Layer 9 of a small transformer language model trained on English Wikipedia (12 layers, counted from 0, width 128).
A neuron adds its activation times its output weights to the MLP's output. To switch it off is to set its activation to zero at one token and run the rest of the model.

Output weights of the MLP neurons that the questions are about. A number n stands for n times 0.016.
n33: 29 -9 29 49 -19 -38 -27 15 -24 -60 -41 -14 29 -23 -18 -22 20 -20 12 10 3 -20 -6 51 15 -7 31 -19 -23 -14 15 9 -3 2 -34 28 53 13 -9 21 1 11 9 28 8 36 -41 27 -7 11 -23 -8 -5 -28 0 -8 6 3 -2 1 -10 -40 7 32 -33 -32 -6 55 55 31 -21 -10 -26 -11 -27 9 12 -29 -6 -40 -13 22 19 -15 3 43 19 25 12 -30 -12 18 4 46 55 8 -37 -42 7 17 5 -9 18 -11 11 18 23 -2 36 -20 6 9 35 37 26 35 17 11 27 -45 16 -40 32 -74 40 9 -38 -22
n35: -1 6 -11 15 1 93 -23 16 0 21 -62 8 21 -9 19 -18 30 14 -26 -22 -1 -7 -21 -21 52 51 -19 51 -10 32 1 18 -3 12 -18 11 14 21 -25 -28 53 -30 9 -16 -12 5 2 -7 -6 39 1 16 23 -32 2 -17 1 -39 -5 -8 3 12 -5 14 -76 -1 2 -4 -5 13 4 4 23 21 4 -40 20 -16 31 7 -12 49 -29 -6 -15 -34 35 14 35 23 3 63 11 -9 20 -14 -11 52 29 -6 33 22 4 10 -11 31 -27 -14 -22 -5 13 48 -37 24 -2 3 -1 -10 -28 -5 13 -12 17 59 -8 -26 -30 -13
n61: 28 27 36 27 -49 1 -28 -7 -40 23 2 -20 -48 -6 22 -55 -4 10 8 34 1 -2 -15 -23 41 -14 19 -15 4 -13 5 -17 -24 -1 -20 -41 30 2 11 -12 15 -27 21 33 9 -6 65 4 -36 -13 1 -32 6 -26 21 -21 -19 12 2 33 22 5 28 6 35 -4 -26 -4 -31 -32 -6 -1 -2 -1 -18 5 -46 65 -15 -22 12 -13 -17 30 -7 -25 11 -3 14 -55 17 -72 17 -12 23 38 -29 -34 24 21 4 -3 -23 -20 -15 10 1 42 -38 -22 -9 -35 -12 -25 41 16 15 -4 46 5 0 -26 -27 1 25 34 18 12
n70: 21 30 20 21 55 -1 -6 -32 17 80 22 -23 -15 13 -31 -41 18 27 -12 -16 -53 -32 15 -9 -1 -27 38 4 3 15 -28 -58 6 -56 4 -3 -22 8 67 0 3 -47 -3 4 -25 -6 3 -48 14 13 -22 -75 47 6 -10 65 -4 -6 5 -21 15 -23 16 -30 -57 0 -32 39 7 -2 34 -17 -26 2 43 -9 19 3 -10 -34 17 -4 29 25 -13 33 -18 30 -6 -21 -7 -36 6 21 -31 -35 10 -9 32 0 7 26 13 49 -22 -7 -75 12 -19 20 44 -34 34 34 9 -30 -37 -38 -19 11 24 -35 14 -10 -24 2 -16 48
n99: -33 4 -2 27 16 7 -10 40 5 -7 -23 -8 -36 -25 -13 33 12 45 -20 73 3 19 45 -26 -71 10 -1 15 9 21 -24 -19 9 -12 31 -37 14 25 -49 13 6 18 10 -6 -14 18 -6 -3 31 -38 18 15 22 -40 -4 -35 -18 16 -11 -31 24 -7 1 -5 -88 -7 -12 13 -40 19 25 -20 -27 28 -6 81 12 -31 -42 20 12 16 1 19 -14 30 8 3 -9 26 6 83 44 46 -19 -40 -42 2 28 11 -12 -35 4 12 7 -21 9 -17 5 -13 10 -41 -19 -24 -14 5 34 -29 26 33 26 5 15 3 -19 -14 -12 -3
n115: -52 -23 -1 26 9 -19 -19 -25 19 -1 -26 13 11 -29 -13 1 -2 28 -33 42 -63 -2 -16 4 28 0 -24 2 11 -2 -54 44 -27 -7 -26 4 12 25 -3 -29 -20 32 -31 7 -16 -20 -7 37 11 -17 -38 10 -12 4 -15 20 3 -46 49 -18 25 -9 -33 20 36 -39 55 47 17 15 56 -17 24 10 39 -9 -49 -6 5 60 -27 -17 -39 -10 -26 35 27 -10 25 -26 34 -2 -35 43 24 -27 -21 39 19 38 -23 -2 41 -5 2 4 16 33 12 5 25 45 -3 42 -27 -55 28 -43 -12 44 -27 -6 -35 -10 -2 -7 -2 -11
n123: -19 12 -10 5 -18 -4 -24 14 -9 -14 -30 14 -16 13 -3 -4 -17 -5 -20 -27 -22 13 -31 4 -21 -5 -9 -17 -13 -16 -6 -9 -26 -18 24 18 7 -19 63 5 -55 -5 34 -45 6 -76 14 41 1 -27 8 9 -8 6 10 22 27 -11 38 -4 -29 -12 -19 -3 -56 30 11 -23 8 -18 9 -6 -47 15 -19 8 12 -12 33 24 -12 1 -11 -2 1 45 18 2 29 4 -18 79 -24 -1 29 -40 19 -39 6 31 -22 27 -2 -1 -11 -15 -31 -16 19 -18 -43 33 -14 -28 -17 16 -33 -3 -2 16 -22 -37 -11 0 -38 -7 35 -37
n142: 50 -3 -20 31 -18 36 14 -23 33 22 19 -26 41 11 -71 -9 -3 -19 -14 38 10 1 -6 3 -9 -7 26 -52 -25 9 36 -23 33 -24 16 -11 -20 -26 -16 -15 -21 30 14 -9 49 -39 -21 15 20 28 -3 25 -16 -10 4 -9 -17 -27 1 4 22 5 3 14 -67 -2 -2 10 -9 12 1 3 8 -20 -29 -32 -12 -14 16 27 -17 53 -5 -1 40 -8 -24 30 -21 -18 -3 -26 -5 14 20 -42 60 -31 0 -7 -13 -29 -11 0 6 11 18 17 50 -14 1 -73 -34 1 6 10 -1 12 41 20 4 24 17 -13 20 18 -10 -6
n176: -6 -10 -8 -21 19 -81 7 -5 14 -30 -26 -20 8 -6 -9 -60 14 52 6 -11 -56 7 -8 -3 23 42 19 -29 -5 20 12 11 -31 -8 13 -27 -11 2 31 2 29 -21 -4 -34 -11 11 -8 10 5 34 -19 3 13 -5 67 -13 -26 -14 -14 23 9 1 57 8 7 -1 -27 33 29 -48 -20 35 33 -12 2 8 19 2 -13 28 18 -31 -7 -10 -21 -3 37 -39 -12 13 -11 20 -18 -10 -14 13 15 -15 3 67 21 30 44 -72 14 -6 64 19 -23 -19 -17 2 -3 28 13 36 -26 -1 26 -13 26 -27 -19 -4 -37 -15 3 -7
n193: 28 2 21 5 7 -14 5 -7 -2 -16 46 -3 -16 18 -4 7 1 -25 -9 -20 63 -19 -6 31 -61 26 4 -14 -55 2 -41 12 -53 -8 -23 -23 11 4 -64 39 21 20 -6 -7 36 12 26 -23 10 34 -17 -8 1 20 21 17 -24 50 4 -52 59 -5 -11 29 -43 30 28 5 -14 -43 -10 -3 38 -2 35 15 -30 10 -2 -37 -20 -9 -1 -18 32 -20 14 2 -53 21 -7 -2 9 -20 -22 59 -40 14 -6 -8 -22 -29 17 14 -47 -25 0 23 4 3 -12 -32 -32 17 9 -30 -18 49 -55 -6 -11 -14 22 0 -26 -31 -23 -42
n221: 17 -12 -6 3 -7 -29 -24 93 -20 16 -22 71 -34 -20 -2 -6 -3 -12 -5 -12 20 -13 19 -32 63 -29 -7 1 7 4 -16 -34 41 16 4 -16 -2 -23 -27 32 -24 -45 -16 -13 3 19 -12 30 27 -2 24 -14 34 13 -30 -21 -43 40 -23 -40 -4 -20 -11 -19 21 3 -21 -13 -21 -12 -42 52 3 7 11 20 9 -49 30 25 -14 13 22 -43 -17 -35 -34 -33 21 7 10 28 12 17 -16 -29 21 0 -13 6 -28 9 22 23 55 11 -9 71 43 20 -23 -22 -21 17 -10 7 -7 -26 -24 9 36 -5 53 -5 -76 22 2 17
n238: -38 -23 -35 -29 2 -24 -12 59 4 34 31 12 -44 -17 -46 19 12 27 -32 -39 -52 14 16 32 -31 70 -20 -19 42 -2 -7 34 -18 -46 -6 -1 42 -13 -10 -6 14 -30 12 -15 -23 -45 -16 25 0 12 11 1 -1 -64 -27 -12 -18 10 11 -41 -10 14 -3 -25 24 16 -20 8 -15 3 49 42 -31 -12 27 -20 -8 13 26 10 -5 42 2 3 -16 2 -14 -35 6 11 -1 -2 -17 -40 -7 27 10 1 -12 8 -16 18 -12 -13 48 29 -5 5 -36 -6 -35 35 33 12 -53 -5 -27 8 12 65 -19 -16 -11 19 21 45 -46 -17

Each question names a token from some text and the token that comes next. It shows the activations a of the neurons there, in the order above. A number n stands for n times 0.27.

Then comes g, the gradient of the next token's log-probability with respect to the MLP's output, scaled to length 1. A neuron's effect is roughly proportional to its activation times (output weights . g). A number n stands for n times 0.0037.

"el", then "e"
a: 1 4 -8 19 -11 1 0 0 -4 2 1 3
g: 17 10 -3 -1 -7 -9 30 9 -13 -5 -14 -36 -34 2 2 -26 -27 -2 -16 -20 25 -3 -26 8 11 -31 35 -25 -35 -14 -4 -47 -11 -10 50 -1 -22 13 -13 -43 -6 0 32 8 33 -57 -26 -29 5 26 1 -33 -34 -3 -30 -20 20 43 -18 -5 22 25 -23 1 -5 -63 35 18 9 16 -36 -20 -28 1 19 17 -7 -53 -20 48 7 -8 15 -7 19 26 12 22 32 15 -8 -1 23 29 -33 10 -3 20 36 2 28 -32 -7 23 -33 -52 8 0 -5 -4 5 21 -27 -25 -6 19 -5 -1 -20 3 -37 -5 28 41 30 -37 -12 18
Switching off which neuron hurts the next token most? n70

"ed ", then "by "
a: 2 11 3 -6 -19 2 5 0 0 0 2 1
g: -16 14 -22 34 -46 20 13 15 -4 3 3 11 16 -47 -44 -28 -13 -17 -21 21 47 -18 19 -11 9 4 16 -17 -1 11 26 22 21 51 -27 18 8 -12 -10 -6 24 -10 7 -23 5 61 14 3 -28 -14 -30 26 63 -44 53 -20 -12 -41 -1 -10 -8 10 -3 22 21 -16 25 3 20 14 15 -15 11 -16 0 1 2 4 -3 -5 11 -33 2 -2 -25 3 41 -4 5 39 71 23 17 -40 -18 20 -8 -24 -27 11 12 58 23 13 2 14 4 -3 3 33 -6 15 9 1 -21 55 -40 30 -14 -7 -27 -5 12 37 -15 -18 20 5
Switching off which neuron hurts the next token most? n35

" ", then "P"
a: 9 0 0 -1 0 0 93 5 1 1 1 2
g: -7 8 -24 15 -17 20 15 15 0 -40 18 29 17 7 9 48 3 48 28 -18 -1 3 -27 25 -20 51 34 9 31 -24 23 -36 13 -30 -4 -29 -19 11 -15 -55 -11 -33 20 -11 44 20 -28 -39 10 18 -32 -34 -14 13 -7 42 -3 4 -32 -35 14 1 -43 -24 -9 -31 -21 4 -3 22 -10 6 23 -30 8 -2 -6 -11 13 -7 -4 28 30 30 8 22 -35 -9 29 17 31 -21 0 22 10 -22 36 9 -1 -17 -25 62 -61 -21 -25 -19 12 19 26 -16 8 3 -6 0 1 35 1 36 16 -22 -6 -6 -29 8 4 -11 -47 -14
Switching off which neuron hurts the next token most? n142

"v", then "i"
a: 2 -1 -4 -3 -1 0 -3 1 -50 1 1 -2
g: 2 5 -28 -7 10 21 -45 5 4 -37 -20 -8 -32 1 -10 39 33 -12 -11 -31 8 -24 15 -49 -14 -15 6 -12 -31 25 54 -17 8 -12 30 38 3 -6 -23 26 -30 -7 17 -17 17 -3 -24 -22 -64 34 -12 1 38 -44 -23 0 19 9 15 -19 11 15 6 -7 5 -16 -8 24 -41 -12 -47 23 -33 -5 10 3 -3 -8 4 63 -59 29 -57 -7 13 11 -21 0 33 -2 5 24 4 46 24 -28 5 15 30 23 -5 -18 -1 20 0 -15 -2 3 21 -54 15 4 -9 -25 22 -12 -14 -20 3 -24 -25 37 15 -1 25 2 23 17
Switching off which neuron hurts the next token most? n176

" ", then "| "
a: 1 0 1 0 3 0 -3 -2 -4 0 2 -42
g: 16 -2 54 -31 -40 2 7 11 13 -7 7 -9 -6 32 11 19 2 0 -15 -4 -33 -38 12 -17 5 -11 5 -8 36 11 19 37 19 32 -26 -14 13 -2 2 1 13 40 35 0 -34 -7 -6 12 17 -26 20 19 -4 10 14 2 -16 8 6 -22 -10 -9 8 -37 -1 -5 -21 21 -7 -39 -4 -13 16 -27 40 -10 -4 -47 -56 45 -21 -9 -58 -9 8 55 -13 53 -20 -55 61 -22 -7 -5 -15 1 9 12 -34 -3 -24 -10 -27 42 -15 -21 11 2 57 -20 -21 4 -3 25 8 -3 -35 -14 7 -50 30 -20 -19 -5 -22 -13 -4 16
Switching off which neuron hurts the next token most? n238

"ts ", then "=="
a: 0 0 14 0 -2 -1 8 0 -1 -2 2 0
g: -12 8 22 -3 -5 36 4 15 2 22 -20 -52 21 -14 6 11 -35 16 30 -17 50 -3 42 -26 0 35 33 -28 28 -12 3 36 32 -54 22 -29 -5 -26 -10 3 -3 2 12 -6 -1 13 -33 -12 -15 -17 -21 0 26 22 -27 35 -24 18 -3 15 26 -23 -33 12 -3 64 -3 17 35 5 13 -4 -28 -14 0 -20 19 -8 -61 -1 -4 -29 -19 16 -17 -14 -29 33 0 14 27 -12 29 9 -3 37 10 -4 5 -30 -34 15 -30 4 -55 -8 27 -39 26 55 -25 0 12 -13 12 22 43 -26 7 15 -20 25 -28 22 9 -6 -20 -13
Which neuron, switched off, raises the next token's probability most? n123

"k", then "e "
a: 5 3 0 0 0 0 1 0 -1 -1 -4 -1
g: -21 -7 16 -24 -3 -15 14 25 24 6 -31 -1 6 -34 39 6 12 1 -11 27 -10 -3 -2 -2 1 -42 -2 -38 12 0 4 -11 21 55 2 -9 10 12 32 27 63 23 -3 -2 21 -14 -25 -27 11 17 29 27 31 27 24 -10 5 20 20 -50 -11 2 18 -31 14 -46 -15 -15 -6 0 -77 1 -44 -4 -17 -33 -21 3 7 24 -21 -1 32 21 -6 12 -19 15 45 -28 -5 51 5 13 16 29 48 -27 34 44 11 -27 -14 -11 -4 -30 17 -10 -42 -32 16 -13 10 -22 24 1 14 24 22 -24 10 -22 26 22 -6 -17 -37 -1
Switching off which neuron hurts the next token most? n33

"ed ", then "that "
a: 0 13 2 1 -6 3 -2 1 -1 0 2 0
g: -1 -7 -4 29 39 19 13 5 -26 -2 -35 27 -18 16 49 -73 -17 -36 30 43 -2 -28 -7 -20 -19 15 10 -12 2 28 32 -11 29 -42 13 -13 -28 -10 11 9 -8 -21 -2 1 23 13 -1 3 -44 38 -17 -22 50 1 5 12 -1 12 1 33 -5 -17 25 48 -24 26 -8 29 0 -38 0 -6 -42 26 -58 -13 1 -5 4 26 24 -36 23 -21 3 -13 -17 3 12 -5 -19 25 -31 32 24 -10 14 15 2 -7 19 -12 0 -29 -36 12 6 -38 43 13 1 28 -31 -20 -10 6 -25 -26 -7 15 -19 62 -19 0 4 38 11 -11
Switching off which neuron hurts the next token most? n35

"j", then "ud"
a: 0 -3 0 16 2 1 1 1 1 0 3 0
g: 7 -16 20 -17 2 22 0 31 -35 21 2 -13 -32 -7 38 17 -14 20 -8 -1 -13 -5 40 -10 -18 18 29 -29 0 -1 -18 19 49 19 9 27 -22 -11 -30 0 24 2 22 12 -45 -5 -58 -38 -13 -28 -4 20 -33 2 63 1 -12 -12 17 26 3 4 -15 -3 9 -43 -23 51 -10 -36 9 9 15 -19 20 -26 27 18 24 2 4 -17 -11 -18 -18 -11 -23 55 24 9 -20 -46 -24 59 42 -6 -10 8 -26 -34 14 -11 19 18 -5 11 -36 10 -1 11 -2 -3 -48 12 -17 -13 42 -20 38 -6 13 21 46 26 11 -14 23 10
Switching off which neuron hurts the next token most? n70

"The ", then "201"
a: 2 0 0 -1 -2 5 21 1 1 1 3 0
g: 23 1 -10 -14 12 -11 32 21 -31 -12 -5 -1 -13 -28 21 32 -31 25 -15 7 11 64 27 1 0 28 27 -11 34 -35 16 49 -17 -87 -21 -23 -24 18 -21 7 -1 5 -17 10 -48 28 18 -14 -29 18 11 17 17 24 -17 4 -31 -28 13 -23 25 -10 25 36 -6 2 36 -28 16 -1 0 13 11 -13 -19 -11 -2 19 20 -24 8 14 6 65 11 -19 -18 -25 12 -7 -37 2 3 0 12 7 -11 13 8 -34 28 26 43 3 2 38 -12 -5 15 23 27 22 10 7 0 52 -27 -22 5 -39 -13 -37 -27 30 -8 -14 -36 -8
Which neuron, switched off, raises the next token's probability most? n123

"ad ", then "em"
a: 12 -1 0 2 8 -15 7 -1 -1 4 -6 6
g: 7 -28 29 9 22 -2 -20 58 27 -18 8 3 -20 27 -20 -25 20 4 19 -2 29 58 -13 -22 -1 31 37 -23 -11 -36 -2 -25 22 41 -3 -19 17 -19 -21 36 0 -10 -32 -8 -28 -30 20 -5 40 -37 28 18 43 25 14 -15 3 10 34 -6 0 -36 15 -38 -12 22 6 -2 11 3 19 -4 -9 -36 -63 1 -13 13 -21 -33 12 24 -11 -16 0 -19 39 6 -4 0 -27 -34 22 -12 -7 19 45 9 -7 12 11 7 -27 23 19 13 -6 -24 19 -23 12 -6 40 -6 -32 22 37 -11 13 17 43 8 -17 9 18 -15 -69 -26
Switching off which neuron hurts the next token most? n115

"el", then "ic"
a: -2 -7 -10 12 1 4 -1 3 0 -1 1 2
g: -20 62 -34 5 -22 -5 2 19 -8 -47 5 0 -26 -41 -38 32 -31 -7 16 -35 14 -3 -41 29 12 -17 24 21 -9 -13 -38 61 31 -34 -49 37 -19 35 7 16 6 4 6 19 -10 10 -6 -16 -18 -18 15 16 11 20 3 35 23 -22 7 12 10 -26 -12 -20 -16 -8 -2 39 10 -5 -1 17 -30 -20 15 46 -20 -15 -6 -10 -2 -41 -18 2 6 -9 7 -11 40 -29 2 -25 -33 -18 26 -34 15 9 5 8 -11 -16 -21 -20 -34 12 14 -37 -36 4 13 -38 25 -35 -15 -17 -13 48 -52 -7 36 25 3 -4 -11 32 6 -11
Switching off which neuron hurts the next token most? n35

"S", then "in"
a: -34 -1 0 -2 -1 0 2 -1 -2 0 1 -1
g: 24 36 6 27 -53 0 8 -9 39 27 19 -6 9 18 25 -3 15 -12 20 -8 -26 -4 6 16 18 14 -17 1 -9 -37 -3 -5 -45 -9 16 -21 22 38 -25 7 23 -9 9 17 -10 6 9 -14 8 -14 53 -36 17 -21 -6 -14 36 23 -17 3 41 32 -32 -13 -1 7 43 28 -4 -50 45 41 7 -55 19 5 52 5 7 31 -29 -1 3 27 30 4 2 -2 1 4 -62 11 -9 -4 -52 1 3 -4 13 6 -27 11 29 40 31 -36 5 2 -46 23 31 -26 -19 -32 9 11 1 -10 -34 -13 25 24 -9 -8 -41 12 -8 -1
Switching off which neuron hurts the next token most? n33

"S", then "c"
a: 3 0 12 0 -3 -1 1 -6 -1 0 1 1
g: 6 27 7 0 -13 6 -2 -8 20 7 18 -12 -26 -23 -27 -32 28 41 -22 10 -46 -22 43 -10 7 -35 -5 -24 14 1 -11 9 -17 3 -12 -11 -42 -2 -11 3 -3 -5 23 -9 -1 23 -1 -11 -53 7 36 -4 -15 9 25 16 6 -7 -8 28 8 24 28 44 -22 62 -29 -35 23 19 23 21 -10 -4 30 32 15 1 38 30 -20 24 -42 -40 39 3 -5 -32 -30 -5 22 26 -8 -16 20 26 0 1 -45 27 15 -25 -12 -14 -5 -35 34 -24 12 -7 -41 15 39 17 -6 12 35 34 2 8 -52 0 -26 -18 37 -2 49 -26
Switching off which neuron hurts the next token most? n61

"n", then "igh"
a: 0 -1 0 22 -1 14 3 0 0 2 1 0
g: -21 21 -17 -20 -7 27 -3 1 -7 23 -40 11 4 -10 37 -16 -21 -27 15 39 20 37 -24 -22 2 -19 4 7 71 1 46 -25 -15 -29 2 29 37 35 24 -19 -32 -5 -10 -23 -25 -8 -12 7 25 -11 -10 -4 10 -11 23 -10 9 21 -36 -18 0 -9 -30 9 13 26 -23 33 -28 5 -8 -4 21 -38 31 -21 21 23 -3 -23 27 -23 -24 49 -16 -32 -9 -17 -13 2 4 16 57 -12 -36 25 -7 8 11 2 -38 36 -8 9 29 18 -19 32 -19 -1 19 -19 20 65 -2 -56 -5 -11 -19 28 28 -23 -1 -39 22 -9 -18 19
Switching off which neuron hurts the next token most? n70